Layer 3 of a small transformer language model trained on English Wikipedia (10 layers, counted from 0, width 128).
A neuron adds its activation times its output weights to the MLP's output. To switch it off is to set its activation to zero at one token and run the rest of the model.

Output weights of the MLP neurons that the questions are about. A number n stands for n times 0.0027.
n31: 4 -9 -1 -2 -14 -7 -12 14 -15 -6 23 9 17 13 6 10 15 51 -41 -7 16 -45 17 -9 20 29 -7 4 15 20 15 -5 -26 -16 10 8 5 4 1 27 -2 -13 -8 27 6 -22 28 -24 8 -11 3 -2 -16 9 27 -1 -1 -13 -4 5 -6 12 2 19 12 -15 -31 55 -25 -13 6 16 -49 -22 -44 -3 5 -30 -5 10 18 11 14 -12 50 18 -33 -1 1 22 36 -18 -31 -9 3 -12 -21 -2 -54 -10 35 20 -7 -25 10 4 32 20 5 14 9 25 10 -7 -11 -11 -23 15 -30 -42 7 -8 5 -15 14 -10 0 22
n36: 7 30 9 19 18 3 -19 -48 -15 -7 -3 8 -15 -1 -50 29 8 9 -48 -22 -2 -2 -24 -2 12 15 -4 5 -18 1 -17 -35 3 11 7 5 28 5 15 -18 0 -24 -11 4 5 18 26 -4 -12 23 -26 9 7 -16 15 22 -23 20 14 23 9 13 -13 -57 -12 10 -2 13 -2 -11 -14 -20 -7 -19 3 45 -27 11 -30 8 30 -2 18 -12 38 0 14 2 26 -9 -36 6 -21 -1 16 38 -34 30 -5 27 -13 30 11 21 4 -12 -2 -12 -22 26 23 10 -54 30 -8 18 -18 8 18 -18 6 32 11 0 13 17 11 -43
n40: -24 10 -22 -16 -6 -29 7 8 3 -5 19 14 -4 -5 4 -21 14 0 20 7 -12 -18 -1 11 14 3 -18 -11 6 37 16 4 -8 13 -1 1 16 -10 16 -13 -6 -29 -27 49 9 -18 -21 -3 11 -7 10 -3 -8 -8 -2 -26 12 -10 -9 -11 22 -5 11 10 -2 28 23 35 27 -20 8 11 24 10 -7 21 34 11 -28 -17 3 11 -31 32 39 -32 -18 65 -34 -2 6 6 20 -35 13 -17 -39 5 15 -4 -34 -8 11 11 -16 -5 11 32 -9 -4 -9 5 24 -8 -2 14 12 39 -28 20 -10 8 -14 52 -23 34 33 -11
n67: 7 15 -8 27 -10 23 -6 32 31 0 22 -53 2 6 9 12 -12 -61 -18 -2 20 5 -17 -5 -50 -7 -28 -4 -12 -3 7 0 -9 -3 -11 5 29 -10 -43 6 24 -35 -37 -16 -29 25 -11 42 6 3 -51 -11 24 -6 1 -14 5 -13 8 1 -28 18 -19 20 -14 5 1 -37 -16 -7 -35 -24 18 -23 -11 1 -8 29 11 5 -32 51 2 24 28 -20 -3 -19 -14 30 -3 -19 -31 -1 -58 8 -24 -21 3 20 -16 -27 5 31 -23 0 51 -16 -5 5 20 -12 -13 -8 -56 6 -1 32 11 25 6 13 6 7 6 22 -16 3
n77: 5 9 -9 21 37 30 -19 -11 -15 54 -34 -1 47 1 12 16 -45 -9 -31 24 -12 22 -22 31 -7 14 -22 -15 -13 -26 -52 1 23 1 -1 11 9 -13 14 -8 -25 5 -2 14 31 1 -16 -10 9 -19 -2 24 9 -11 -12 23 -46 -28 38 17 -21 13 0 6 2 11 40 -26 -43 11 -1 -23 44 3 31 -10 13 17 -4 -1 -4 2 -41 -19 1 19 14 18 -30 -7 0 -8 -26 16 33 -16 1 -42 -13 -23 -14 8 -7 -10 -2 -3 1 34 -8 15 19 -2 -26 -36 -16 -5 -6 -12 32 8 31 -12 -27 -8 -22 18 5 -8
n94: -26 12 3 10 -5 12 21 -9 -4 0 -20 -1 -42 6 -14 1 -28 11 0 22 -13 4 -20 4 8 -18 3 9 16 -7 -1 -6 34 36 16 29 10 27 26 -13 14 -6 2 25 -8 -11 10 -43 3 10 22 0 -19 22 -7 21 4 -24 2 31 -25 9 32 -19 -16 15 31 -6 -13 11 39 -36 -11 -1 -35 -7 -25 -14 4 -25 30 28 17 -22 -8 20 -3 7 -27 2 10 -17 11 -10 7 -22 8 -23 26 12 -30 -23 6 -9 11 -13 9 -16 22 40 38 -2 8 12 2 -19 17 10 -23 13 3 -13 5 -22 -25 -27 3 10
n96: -17 -20 -20 43 -10 -3 18 -11 2 25 4 -31 -13 -18 20 -25 -10 7 5 -17 -14 -1 -15 -2 -9 -17 1 -20 -14 7 -5 -9 31 3 -17 -20 5 14 5 -21 11 27 -19 4 -24 -14 2 51 8 -16 5 13 -39 -5 -30 -8 40 -28 1 -17 -15 -16 -21 -25 -33 -16 -13 -26 21 10 36 -15 -12 40 4 8 6 2 7 27 -30 17 -11 -21 -6 -11 -11 -47 24 2 21 8 -2 11 -29 -7 1 -20 -4 -2 -9 -19 8 -31 -4 9 32 19 -28 6 29 9 -33 4 -43 9 12 3 -26 32 -22 38 24 2 3 -17 13 -7
n107: 20 -28 6 2 29 31 -12 25 5 1 -13 -22 -44 -49 -5 -14 -29 -18 -1 8 -15 28 1 12 1 11 0 33 -18 20 8 -15 22 6 20 -6 2 22 -9 -3 3 -6 -19 -23 34 -8 -17 14 -21 -5 25 -1 26 23 -15 -39 -30 15 4 0 16 11 -21 -28 7 1 3 0 -58 35 -37 4 -39 -5 30 18 -2 18 2 0 15 2 8 -13 -13 9 15 27 6 -20 -7 0 -3 -1 -5 -3 -2 15 6 26 -21 -2 18 34 -48 3 19 -28 6 47 -14 10 -21 14 16 -23 16 -4 6 -35 30 27 -14 52 15 -19 -30 23
n157: 16 50 -10 -20 -20 9 29 3 56 -17 12 -38 -8 6 -18 -20 -33 33 30 -17 11 13 -31 -17 21 -28 8 12 49 1 3 24 -42 3 29 7 7 5 7 -9 -8 -7 30 -12 32 8 -17 14 15 15 -9 2 18 -2 20 13 19 1 19 30 -30 -12 35 32 -27 -16 7 -2 20 18 14 16 -5 9 23 -6 -5 -17 6 4 -16 -22 18 -22 4 31 1 94 -6 -36 -4 35 -8 37 -17 1 30 20 -4 -3 -9 5 15 23 -14 24 -7 11 -19 6 -5 0 10 -11 9 20 -1 -7 1 -13 -20 -35 -25 -12 -2 34 10 -36
n159: -7 21 25 -15 -21 1 -40 7 -23 -22 -15 10 27 -3 9 -5 12 -30 48 0 -18 -5 -45 7 22 20 0 -3 13 10 -63 14 31 -4 -15 -11 23 -21 31 -14 -5 12 16 -2 20 59 2 -24 8 35 26 -8 0 6 6 46 -24 -47 24 2 -9 -14 -1 4 -19 -21 52 -18 -13 7 -55 16 -37 40 -10 -8 19 15 -32 3 17 -10 -37 -24 24 14 12 9 14 16 -3 -3 -4 -15 11 -11 8 -18 -22 9 2 -5 40 -10 -11 -47 -22 15 -5 35 12 10 -15 -12 11 -16 23 6 -37 -7 -6 -16 -10 -26 -1 -7 -30 60
n192: 20 20 26 19 -23 42 19 1 -10 4 -43 -28 -14 1 0 -9 0 2 -22 21 9 -8 4 6 4 -21 11 17 3 10 -25 -3 -12 36 21 6 -11 12 10 -12 -10 1 1 -9 -18 -18 -9 -3 -8 23 -11 -24 7 32 -7 -15 -12 13 16 11 -13 -1 12 1 -17 -18 40 -37 18 -1 -72 -1 12 -3 -27 -50 -6 8 -32 -20 15 1 -15 2 22 -7 4 -19 18 -9 28 3 16 -28 -22 15 -24 -4 -15 -3 -15 -1 9 26 1 7 -2 -11 -2 -21 8 10 3 31 -5 9 16 6 29 22 -19 10 16 -33 -3 30 -20 17
n230: -28 17 -2 13 2 7 32 -1 9 15 -12 -34 6 18 -21 -23 12 27 -4 -11 6 19 12 4 -26 -4 31 4 6 -44 42 -29 49 5 13 13 37 -5 4 -4 41 7 5 31 -26 -4 -10 34 -9 -5 -15 6 -11 -37 -2 -30 -44 -41 -9 -30 -10 -43 -14 -15 -20 12 -17 -18 -4 22 18 -33 7 4 -37 2 29 -7 22 -32 28 -8 7 1 29 -15 21 5 -22 13 -12 -28 9 -36 5 -25 -21 -13 25 -25 -25 16 6 39 -17 -10 28 -5 10 -20 8 -3 -4 39 -12 4 -16 44 -9 21 29 3 -29 -26 -13 3 20 -10
n241: -3 -42 -44 4 2 -20 19 -6 4 -13 -5 18 47 -4 11 52 24 8 2 1 1 -6 -24 13 31 -30 -17 16 30 -11 11 -33 -20 10 4 28 -4 -1 22 -22 -15 -53 -9 -15 -9 12 -4 -13 -28 9 -17 -3 -18 17 -17 31 8 15 20 21 23 3 -43 -27 26 18 -12 -7 1 -6 -1 -38 30 6 7 15 -1 9 -2 -1 20 -8 -18 -11 0 -12 1 -20 -42 -16 -33 -25 46 -7 -2 -8 -19 -1 44 -20 8 2 -4 -5 18 17 6 -22 -14 -15 13 -1 -14 -2 -16 -30 17 38 -13 -9 -29 -26 2 14 29 4 -1 -11
n252: -5 -61 -17 7 -12 37 40 8 4 -8 -5 -17 18 -10 4 -6 -10 -7 8 -29 11 28 -3 19 -17 6 6 17 -19 -14 -13 17 -8 -39 -12 49 -1 5 19 3 -13 -36 8 0 -3 -6 7 2 -6 -5 -16 -11 19 9 -4 6 -14 -1 -7 14 12 20 -6 48 -8 -22 8 8 -11 -5 -21 39 26 1 57 -22 -8 -7 1 24 29 13 36 -38 -48 -8 4 -13 -26 12 -32 21 26 -5 -8 14 -15 -18 -1 29 26 23 -4 -44 11 5 -12 -5 -8 23 -35 3 42 -17 -20 -5 14 37 21 4 23 14 -28 36 0 7 -25 31
n277: 5 -18 7 4 21 -16 34 34 -2 -26 -3 12 -14 4 7 -23 25 -18 -1 -2 3 -6 16 1 25 -18 14 -11 19 -2 1 5 -7 -2 1 9 -17 0 -25 -5 -42 -2 11 -8 22 40 23 14 -27 18 47 -2 -12 9 6 17 -13 36 24 -3 51 24 -4 -25 16 12 5 32 -29 -25 -8 -6 20 29 -19 27 41 18 39 14 1 -2 12 -8 -33 1 49 37 -3 8 9 2 32 38 -33 -4 -8 23 29 7 -6 -21 -15 15 -9 -5 35 -26 6 2 -31 13 1 20 8 -17 -2 24 36 -10 -2 3 -35 17 -29 -23 34 18
n294: -4 -33 -6 3 3 20 29 -1 -15 9 -19 -1 36 8 26 22 4 -3 29 15 13 -1 -18 24 -10 -18 -20 -38 -32 -10 13 -8 4 -6 -4 15 7 -66 -1 -8 9 34 11 23 -18 -28 -33 -22 35 -15 4 -23 -5 5 50 1 4 4 6 20 -24 -4 -20 13 -14 -3 10 -18 -16 -1 -3 7 -12 0 22 33 34 -33 3 34 -45 -36 -10 -28 9 -13 33 14 -29 19 -26 -11 -40 -16 -8 3 4 23 -13 -4 15 -23 -1 12 -8 -28 17 24 8 -10 -13 9 -5 -1 12 -5 6 -13 14 1 10 1 6 19 -21 -18 -18 34

Each question names a token from some text and the token that comes next. It shows the activations a of the neurons there, in the order above. A number n stands for n times 0.071.

Then comes g, the gradient of the next token's log-probability with respect to the MLP's output, scaled to length 1. A neuron's effect is roughly proportional to its activation times (output weights . g). A number n stands for n times 0.0037.

"e", then "y"
a: 9 9 -3 0 0 0 3 15 1 2 1 0 -2 10 2 4
g: 14 -6 -25 -46 -14 -8 -17 41 -26 -4 -22 -2 -49 -14 3 -26 32 22 26 -23 -25 30 10 -5 -3 3 -31 40 20 52 9 -21 -1 55 -26 -29 -34 7 14 34 28 -40 0 37 -24 58 -18 40 32 -52 -24 -14 41 -30 -10 -2 33 -21 19 6 16 -5 2 -4 2 -22 -41 -8 -41 -9 24 -10 -15 -32 37 11 34 19 18 -2 -15 -21 24 26 8 -9 -3 -12 2 -13 -8 -9 41 -24 -24 2 -25 -34 1 5 -27 50 4 24 22 26 -1 3 -24 30 5 5 -9 4 -28 27 10 -5 10 6 12 -11 27 -25 1 -4 20 -3
Which neuron, switched off, lowers the next token's probability most? n107

" C", then "our"
a: 9 7 0 -2 2 -2 1 -1 -56 0 0 -1 0 2 1 -3
g: -45 -25 -28 -16 -43 -7 27 -11 7 -21 1 9 -4 -25 21 -6 -11 29 31 -29 -14 25 -11 -28 7 43 -1 11 56 3 11 -2 7 -22 -36 -10 -22 -12 -37 -13 29 -39 -22 12 -9 -35 -32 28 -36 -17 14 2 23 -9 -25 22 -32 32 6 -12 -21 9 2 7 -55 -8 16 9 3 8 -5 -8 23 -12 -15 -14 29 23 -9 15 -26 35 30 14 58 -22 -9 -9 -20 19 24 22 10 -25 -15 5 -7 -20 -13 4 -30 -2 -10 -3 46 1 34 -11 57 14 33 61 -8 -2 30 -20 -32 4 -4 56 17 12 3 37 39 2 15 -8
Which neuron, switched off, lowers the next token's probability most? n157

"s", then " and"
a: 2 -3 0 -36 4 0 16 -2 -6 11 -1 -12 -6 -1 -5 -4
g: 15 10 49 -6 -12 -15 0 -14 7 25 33 -5 45 -17 49 13 8 9 -28 -28 39 7 14 28 28 15 -51 -4 7 10 20 13 17 38 -6 -18 5 -29 -35 15 34 77 1 -6 -67 15 -36 -3 34 -54 9 4 -15 -50 -13 3 0 -2 10 -44 -16 -19 -9 -10 46 -43 17 -22 -29 9 26 -27 -27 -4 -11 0 14 2 12 -2 24 -6 -7 3 -6 19 13 2 20 7 -9 -4 -38 -18 24 28 -2 27 -16 16 1 -23 29 38 27 26 18 -33 0 -10 4 15 3 -3 -32 33 11 -5 8 -1 -6 -20 28 17 -2 35 35 14
Which neuron, switched off, lowers the next token's probability most? n96

"ly", then " l"
a: 95 0 1 -1 0 2 18 -4 -8 0 4 0 0 1 1 5
g: -1 -11 -2 -29 9 7 -23 25 8 17 26 -9 -12 7 -2 -18 -15 -41 -18 2 -11 3 -10 19 -4 6 6 15 12 3 7 16 -17 13 30 11 14 -41 -25 30 19 89 -11 -3 4 -22 12 -30 -12 -49 -28 27 39 20 -35 23 3 3 -9 11 -18 -33 -35 52 -6 5 -8 -14 38 -8 -1 9 13 11 -25 5 -21 -23 14 45 43 54 -46 -2 -1 38 -21 4 -26 3 -15 2 -10 14 -14 -27 -17 9 -26 -7 15 30 19 -13 63 7 0 20 -6 -27 -14 15 -17 14 -12 -24 7 27 20 39 -55 31 -11 -24 40 27 27 -25
Which neuron, switched off, lowers the next token's probability most? n31

" w", then "ork"
a: 3 -2 -1 0 0 -2 1 3 3 5 1 0 0 0 1 2
g: 13 -12 16 -4 22 18 24 -35 13 5 -8 24 24 24 1 17 -35 -9 4 -16 20 -22 -30 12 4 22 -49 11 12 -29 -13 38 -7 9 -17 11 -5 -14 -20 24 18 43 -18 -38 21 5 39 4 -35 55 -5 1 -43 -1 6 65 -51 -15 -38 23 33 26 -20 35 -38 0 11 20 1 3 -11 58 18 -31 12 -28 5 5 -7 -17 -3 28 0 -35 37 45 -33 7 25 19 -18 -7 15 -22 28 22 28 25 37 11 7 13 31 3 33 -7 -31 -37 4 -28 55 -28 -4 4 16 3 2 11 21 -12 2 -15 25 1 3 16 -13 -1
Which neuron, switched off, lowers the next token's probability most? n159

"it", then "e"
a: 4 -1 0 1 -2 -1 2 3 -1 3 -10 4 -13 -3 -8 2
g: 10 30 -10 35 21 4 5 3 -34 20 -1 7 25 32 -47 -41 -15 6 -4 -11 -11 -12 -15 14 18 -23 -8 -6 13 -13 0 8 2 -11 -10 -11 -19 8 -15 39 -19 30 20 -13 5 -23 5 46 33 22 32 12 51 -9 -3 -11 10 35 -30 17 0 33 -18 27 23 -3 -40 -9 38 16 54 12 -25 2 20 -1 34 44 -11 28 19 21 14 4 -1 -26 -24 -8 -28 37 62 35 1 -33 -1 22 9 14 46 23 13 -37 -9 -9 43 36 -11 -19 -48 -47 35 -27 -2 27 0 10 -22 9 12 -33 -12 -25 27 31 23 4 12 1
Which neuron, switched off, raises the next token's probability most? n159

"p", then "l"
a: 3 7 2 -8 -1 -1 0 2 -1 1 3 -16 -4 -1 -2 5
g: -19 24 34 8 6 33 -6 -12 -36 -28 -13 16 10 5 -7 -4 21 24 8 7 19 -10 1 -7 -16 -3 1 2 -12 30 18 27 13 -44 14 -21 -7 -18 26 33 -38 5 -6 15 -67 5 23 -22 -53 0 -9 -56 -49 -17 -47 0 36 -31 3 -36 -5 -3 17 -16 13 67 5 -2 -7 9 6 22 -3 8 -7 13 9 16 6 25 8 42 -38 3 -3 22 -10 28 -12 -43 9 -14 23 -31 4 -32 21 3 -9 40 -4 -12 -20 -32 30 6 8 -24 -17 -46 18 24 19 45 -31 -45 -17 -41 7 25 -23 36 -13 -9 -25 -11 -5 3
Which neuron, switched off, lowers the next token's probability most? n67

" A", then "nt"
a: 0 0 0 -1 -3 0 -1 2 -1 0 14 7 1 2 1 0
g: 2 -4 17 -18 1 10 13 -38 45 -39 4 13 4 -4 -37 -25 -16 -29 -7 -2 -14 -31 -4 -27 24 -35 3 6 37 -5 -42 -4 -6 -21 10 42 10 -4 -36 45 -32 10 22 11 -16 -19 -33 -36 -5 30 -13 -17 -34 22 -18 -24 -37 -3 1 -7 11 -28 37 -3 -6 49 45 8 27 -25 22 22 -25 -16 -49 -30 3 -27 -6 -15 -6 61 8 40 29 39 -29 21 10 18 -9 16 39 21 -1 18 27 -4 -11 20 3 -8 -7 20 25 10 22 -8 1 -54 25 -19 51 2 -6 5 38 -19 10 13 -16 -37 -21 -13 -19 4 -7 8
Which neuron, switched off, lowers the next token's probability most? n192

" C", then "at"
a: 5 11 0 -3 2 -1 0 0 -46 0 0 0 0 1 1 -3
g: 15 52 -8 4 50 10 -10 5 -20 0 4 -5 -12 -14 40 40 -10 -17 -29 -15 33 -13 -7 27 20 -9 28 -3 -3 52 8 38 -7 19 3 -33 -19 1 -29 -13 -15 19 3 13 35 43 22 17 -24 0 -55 6 8 -16 6 -15 2 5 28 -2 -6 -10 -42 7 20 -22 16 21 32 16 -21 -43 13 7 -12 12 -45 -24 -5 9 24 -32 -31 -40 -36 -5 24 16 47 -18 10 18 48 4 -31 -22 -30 18 42 -16 19 12 -11 18 -43 -7 -16 13 -11 -2 -34 -44 -2 -15 0 19 -23 23 18 -19 3 14 53 6 -8 22 33 42
Which neuron, switched off, lowers the next token's probability most? n36

"d", then " that"
a: -8 -1 1 -1 7 7 0 -1 -3 -7 -8 3 6 -2 -1 0
g: -5 0 13 -52 6 -12 -6 -43 26 0 17 -2 38 12 9 -4 0 38 51 -30 -5 30 16 7 -14 -5 -7 -26 2 -10 -23 -51 -8 35 21 1 6 -19 17 -22 -38 -2 44 -34 20 11 34 -29 -18 15 0 -42 -26 19 -5 24 -18 22 20 -25 2 39 9 24 30 36 43 11 14 -1 1 -22 -10 9 -15 -9 -21 -51 33 1 34 81 13 -41 -11 -17 29 24 -7 19 -51 -10 2 11 -4 25 10 28 9 17 -4 -3 -36 -12 24 -35 4 -12 20 1 19 -5 11 2 2 -18 -4 5 28 32 -8 -48 2 -27 -2 6 36 7
Which neuron, switched off, lowers the next token's probability most? n94

"ant", then " J"
a: 1 1 0 -10 -6 2 -2 42 11 -1 -2 -9 0 -6 0 -2
g: 8 7 -28 7 4 16 11 3 11 35 21 17 6 -1 18 -15 -35 11 10 -36 -3 -48 8 34 -1 -66 -12 8 -46 18 23 23 6 4 -2 -9 -13 14 -2 4 -14 13 23 -11 -21 -48 14 -25 -38 -3 31 -34 11 -21 3 7 -16 2 -19 15 25 -15 36 -37 -26 -12 82 12 -28 -4 3 27 -22 -8 52 4 53 -14 -22 44 -17 -10 17 -31 20 -22 -9 -19 32 -45 -22 -14 -28 31 -12 -3 27 17 -8 13 20 -25 -26 17 0 -16 25 -22 4 -24 -8 5 2 16 28 40 37 -11 -37 5 1 8 -36 22 -37 -1 2 18
Which neuron, switched off, lowers the next token's probability most? n107

"er", then " st"
a: -1 1 -2 0 0 0 13 5 0 16 0 -3 0 -41 1 0
g: -37 20 -14 -34 18 17 -12 -9 -56 48 -2 14 -44 22 -48 26 -43 25 -1 21 0 -2 -15 -12 -5 30 7 43 -5 -8 -17 11 -6 24 -12 21 -35 6 9 30 0 49 -29 -18 18 32 -27 -36 13 7 0 -1 -8 -17 -30 4 5 -5 5 24 -37 -64 29 -7 11 -8 -11 -29 31 7 -14 19 -5 25 -29 19 36 6 39 -13 16 -37 7 1 24 -19 -2 8 15 -27 57 12 -10 -16 2 39 -13 11 -16 13 42 -27 -8 -12 9 -32 11 -41 36 -11 -16 -4 5 27 -5 3 -2 -37 39 -25 44 3 23 -3 5 -5 5 31
Which two neurons, each switched off alone, lower its probability most, in order? n252, n159

"ing", then "ly"
a: -1 3 0 -2 -2 0 0 0 1 10 6 0 6 -1 0 1
g: 2 -25 3 2 37 -5 1 -15 -27 -21 25 27 3 20 17 -9 -10 -34 38 -14 -53 11 -3 -14 44 -6 15 -14 7 -5 6 -35 -13 -1 -32 -4 -13 -19 20 3 -34 -21 28 0 6 -10 31 -54 -25 -12 -23 12 3 14 14 6 -35 3 4 44 32 -17 13 33 8 0 29 5 -30 -43 -21 9 17 26 -2 7 28 9 -16 -15 -1 17 15 -64 23 7 16 3 -15 -40 -27 -2 -15 -21 -1 47 17 27 -11 -8 4 17 17 -20 0 25 9 -21 -10 -23 18 25 -31 -2 -9 -21 -14 -59 11 71 9 -32 -18 51 -25 -27 56 -21
Which neuron, switched off, raises the next token's probability most? n192

"en", then "er"
a: 3 -1 0 0 3 -73 0 -3 16 0 -2 -5 2 -1 -6 -1
g: 16 11 43 -53 -10 24 -25 -7 -5 -12 -22 -15 -20 -6 40 -30 -15 -45 22 -32 -20 32 -15 -11 -30 5 4 -25 -7 -24 -8 -20 -4 -18 -8 -59 50 -14 -28 12 10 43 -14 -6 -7 -40 6 -17 -25 6 -15 7 12 -23 11 -37 -21 -8 33 18 12 -42 17 15 -1 25 -60 -1 -45 9 -5 20 17 -6 -24 -21 -23 -39 6 -16 7 -8 -3 -1 -1 -30 -40 -1 23 -2 -11 8 25 -22 3 39 -46 -9 -27 -9 -30 -60 11 11 17 29 12 -30 15 -1 21 11 18 -46 -18 -5 -26 -30 -6 -20 -9 22 15 -21 17 30 31 -6
Which two neurons, each switched off alone, lower its probability most, in order? n94, n277

"n", then "al"
a: -3 -2 0 88 0 -3 -1 6 -3 -2 -1 5 -1 -1 0 -1
g: 1 -24 44 21 -9 15 11 14 45 -37 7 -13 -6 -8 27 13 19 -3 16 19 2 13 1 -7 -29 -20 -29 2 36 28 -19 -7 -4 46 3 46 -24 -5 16 24 17 13 16 -8 -17 1 15 49 -47 -16 -24 1 -8 -4 -29 -36 -3 59 7 -11 8 11 -6 10 9 -44 -27 -32 5 -14 14 34 33 -3 25 6 -2 -35 -8 -10 -6 19 14 -13 -37 36 -24 5 39 25 17 -32 -27 -19 -6 -16 -20 24 2 -22 5 71 -9 2 9 5 1 -8 26 38 -36 -34 -28 -54 -2 -1 -18 -38 15 14 6 9 39 -28 0 -40 24 38
Which neuron, switched off, lowers the next token's probability most? n67

" \"", then "R"
a: 0 -4 -2 -1 4 -10 0 5 -1 -2 1 -4 3 -1 4 4
g: 11 -27 26 -37 -42 24 -35 -14 -21 -18 4 -27 34 13 15 -35 2 -10 -13 -38 17 14 10 38 -8 -39 -16 -5 65 47 -3 -15 11 34 27 -41 2 7 -5 14 -38 -20 -11 -52 -38 -12 -46 -19 -27 1 -23 25 -16 21 -23 11 -25 0 -14 10 4 -14 -33 -2 4 -28 -7 -25 25 -16 -27 43 15 14 15 29 3 -20 6 -12 -3 -11 1 11 44 8 -9 14 -30 15 19 31 -22 -27 -56 30 -26 5 -12 -5 14 25 -11 -14 33 16 5 -29 31 -24 -19 -9 -7 -2 29 6 17 29 -31 26 23 48 -30 3 -2 7 -14 -25
Which neuron, switched off, lowers the next token's probability most? n94

"s", then "p"
a: -1 3 4 -2 -12 8 -1 0 0 5 -1 25 0 -1 -2 0
g: 51 40 -29 -13 19 8 27 24 20 -21 2 13 -27 26 -5 24 -5 -8 -9 17 1 19 4 -30 -9 -1 -36 5 -10 -66 27 -6 8 -54 -5 -1 13 24 -14 -31 -1 -7 2 47 10 -4 2 34 -55 8 -13 -18 -9 -80 -27 -25 -5 53 28 -26 1 12 31 -18 -25 12 -58 -17 7 -6 -11 18 -14 -11 1 39 -6 3 -39 14 -13 -7 -17 -17 14 -51 10 7 27 33 4 2 -32 -61 -16 17 -34 -17 -17 9 19 9 14 11 -1 7 -29 25 -11 -4 -7 19 14 4 10 5 -8 1 -4 -5 13 -24 27 7 4 -36 -47 -5
Which neuron, switched off, raises the next token's probability most? n94

"on", then " of"
a: 1 1 -47 1 -6 -1 0 -4 6 -4 -2 0 2 2 -4 22
g: 41 31 -1 16 3 -33 -10 -6 22 13 13 -17 -32 -8 3 -9 55 24 34 -24 -17 -18 58 -14 27 62 39 14 67 -18 3 15 -17 13 7 -35 -15 -13 25 -48 25 -36 -29 0 -13 -5 14 -34 -21 -28 3 35 2 -3 26 17 16 15 -5 -5 14 12 14 -34 -2 10 0 8 10 24 -33 -27 15 -17 -22 27 10 -21 24 8 10 -44 32 17 -12 -28 21 1 18 -7 -14 -8 -10 33 0 -28 11 -22 63 -27 11 -8 3 -15 11 26 -1 -13 -14 5 12 1 -33 57 34 6 -11 35 8 33 8 -4 35 -10 -1 29 4 12
Which neuron, switched off, raises the next token's probability most? n294

"k", then ","
a: -1 -1 4 4 -11 10 1 0 -3 -5 0 1 5 9 1 4
g: 22 33 -4 -23 16 -21 23 26 8 14 -22 -19 -10 -19 -33 19 0 -55 -42 0 43 40 -16 43 14 -8 -20 -14 13 5 20 47 14 -18 23 29 -4 -19 -11 -41 3 -37 12 -3 1 -3 -2 15 28 -8 34 -45 -18 -13 28 -5 -5 -18 -18 -10 -21 38 -10 1 0 -29 1 2 -33 27 10 -18 -3 4 22 -16 -51 -20 4 17 13 49 8 2 0 -5 -18 13 28 -29 26 -16 -8 11 -23 -34 52 -37 -18 1 -3 5 4 1 13 -17 9 46 12 61 -20 -9 5 -11 36 25 -6 -19 -56 -25 2 41 27 16 -29 21 39 -18
Which neuron, switched off, lowers the next token's probability most? n94

"f", then "."
a: 4 2 0 0 0 0 2 1 -1 6 -2 -13 0 -2 -4 3
g: -25 -27 -36 -42 -9 33 -8 7 -37 11 -25 -47 31 -6 -15 28 -10 -20 11 0 8 2 -24 2 0 18 -1 7 -9 13 18 34 34 9 28 6 23 8 -37 -18 -24 -27 9 -33 -13 13 -54 -29 2 7 9 0 10 2 24 -16 -27 28 -3 -32 -14 24 -52 -7 -3 -7 12 9 -55 -1 -8 36 -3 32 -50 -39 1 16 -7 -10 20 1 29 4 29 -9 26 3 -7 10 -23 54 44 -8 -5 -17 19 -7 45 9 -13 -33 -46 24 -4 11 -8 -5 -41 -34 -4 26 -33 -4 -13 -19 -24 15 -2 11 -52 29 -16 -6 55 6 1 -36
Which neuron, switched off, raises the next token's probability most? n230

" to", then "g"
a: -8 -3 11 0 -2 -3 -5 3 3 0 -4 -1 -35 -4 -1 4
g: -17 8 9 -4 9 8 3 35 14 6 -28 -34 35 11 -8 23 5 -14 -6 -37 3 21 -29 -30 -19 -35 -13 -10 5 -21 -19 33 -32 -17 -13 21 -41 25 42 2 2 6 -27 -35 38 50 -2 -8 26 5 -43 49 -21 10 -10 -32 -17 28 10 11 -5 7 -16 -11 11 -4 -10 -32 25 2 -47 28 -45 -1 27 -8 22 2 -8 -11 17 44 20 -33 16 -15 10 11 -14 1 13 14 35 -21 -50 -21 -6 27 6 -14 -11 -14 -2 -1 32 44 -18 18 6 -13 12 -40 -33 13 -13 -39 16 -23 -18 -58 -2 16 4 57 -9 -56 -4 1
Which neuron, switched off, raises the next token's probability most? n241

"a", then " D"
a: -1 -1 1 -4 -2 0 0 -2 -1 1 0 0 -4 1 0 -2
g: 9 37 -2 4 -35 -15 11 -21 -33 15 20 8 5 -30 -7 -5 -1 -40 -16 34 -30 31 7 -2 9 11 -34 18 27 -16 4 55 6 -21 55 -11 43 -38 24 16 -3 43 -23 -11 17 -17 -1 -3 -6 -11 -42 -14 -9 -10 -21 -18 -51 -2 -32 20 0 5 -4 34 13 -26 -30 26 8 24 24 30 -5 -20 17 7 -19 -28 9 -22 15 -11 -1 5 18 -18 -46 -25 1 10 31 9 -26 -35 -51 9 -8 -32 44 -10 -9 -3 21 27 -28 24 1 22 36 -6 -30 34 49 32 5 19 27 11 -20 44 -25 53 4 13 13 4 3 -5
Which neuron, switched off, lowers the next token's probability most? n241

" and", then " P"
a: 0 0 0 -4 5 2 -2 0 -2 1 -2 -2 0 -1 -1 -3
g: 7 40 -20 6 -26 40 41 -72 -15 27 -20 -25 -21 -1 -14 -1 -17 22 -8 5 9 -30 7 -4 -68 34 -10 1 45 16 -32 -43 17 -31 -11 20 -11 23 24 13 -3 18 27 -11 -9 -3 -13 11 -2 14 13 8 7 2 -11 -2 21 -3 -13 -3 -21 25 -10 -2 -56 4 -9 -17 36 -24 44 24 27 15 40 27 -1 -6 -22 13 3 -9 -21 20 -44 1 26 -7 -10 17 32 -2 -34 2 17 20 -20 -53 12 -39 -10 22 37 19 -21 28 -6 -23 -18 7 -44 8 1 -4 15 22 -10 -71 -14 8 23 20 -7 39 7 5 7 8
Which neuron, switched off, lowers the next token's probability most? n77

"ec", then "rom"
a: -6 1 2 2 -1 -3 0 65 0 6 0 7 5 -10 -1 1
g: -22 -16 28 -6 -5 -47 17 16 -13 34 2 -2 14 -10 -31 5 -3 -28 -18 -17 -7 -21 -30 -1 -27 -37 -30 -34 47 -27 -14 -8 -9 23 8 28 -16 -2 1 -22 -45 -18 30 -30 -1 -2 13 9 -17 18 -26 3 3 -11 13 -3 -25 35 -3 20 17 10 -32 13 59 12 -24 2 -38 32 18 -19 7 2 -45 -31 -32 2 -22 -40 -11 28 39 -17 -23 30 -1 -21 -29 -1 -30 -5 19 -21 7 14 8 -56 25 -26 53 -35 -16 4 -31 -11 -5 -34 -10 3 -8 -23 38 -24 -16 -33 -21 23 -18 35 12 -34 2 8 36 35 17 -39
Which neuron, switched off, lowers the next token's probability most? n241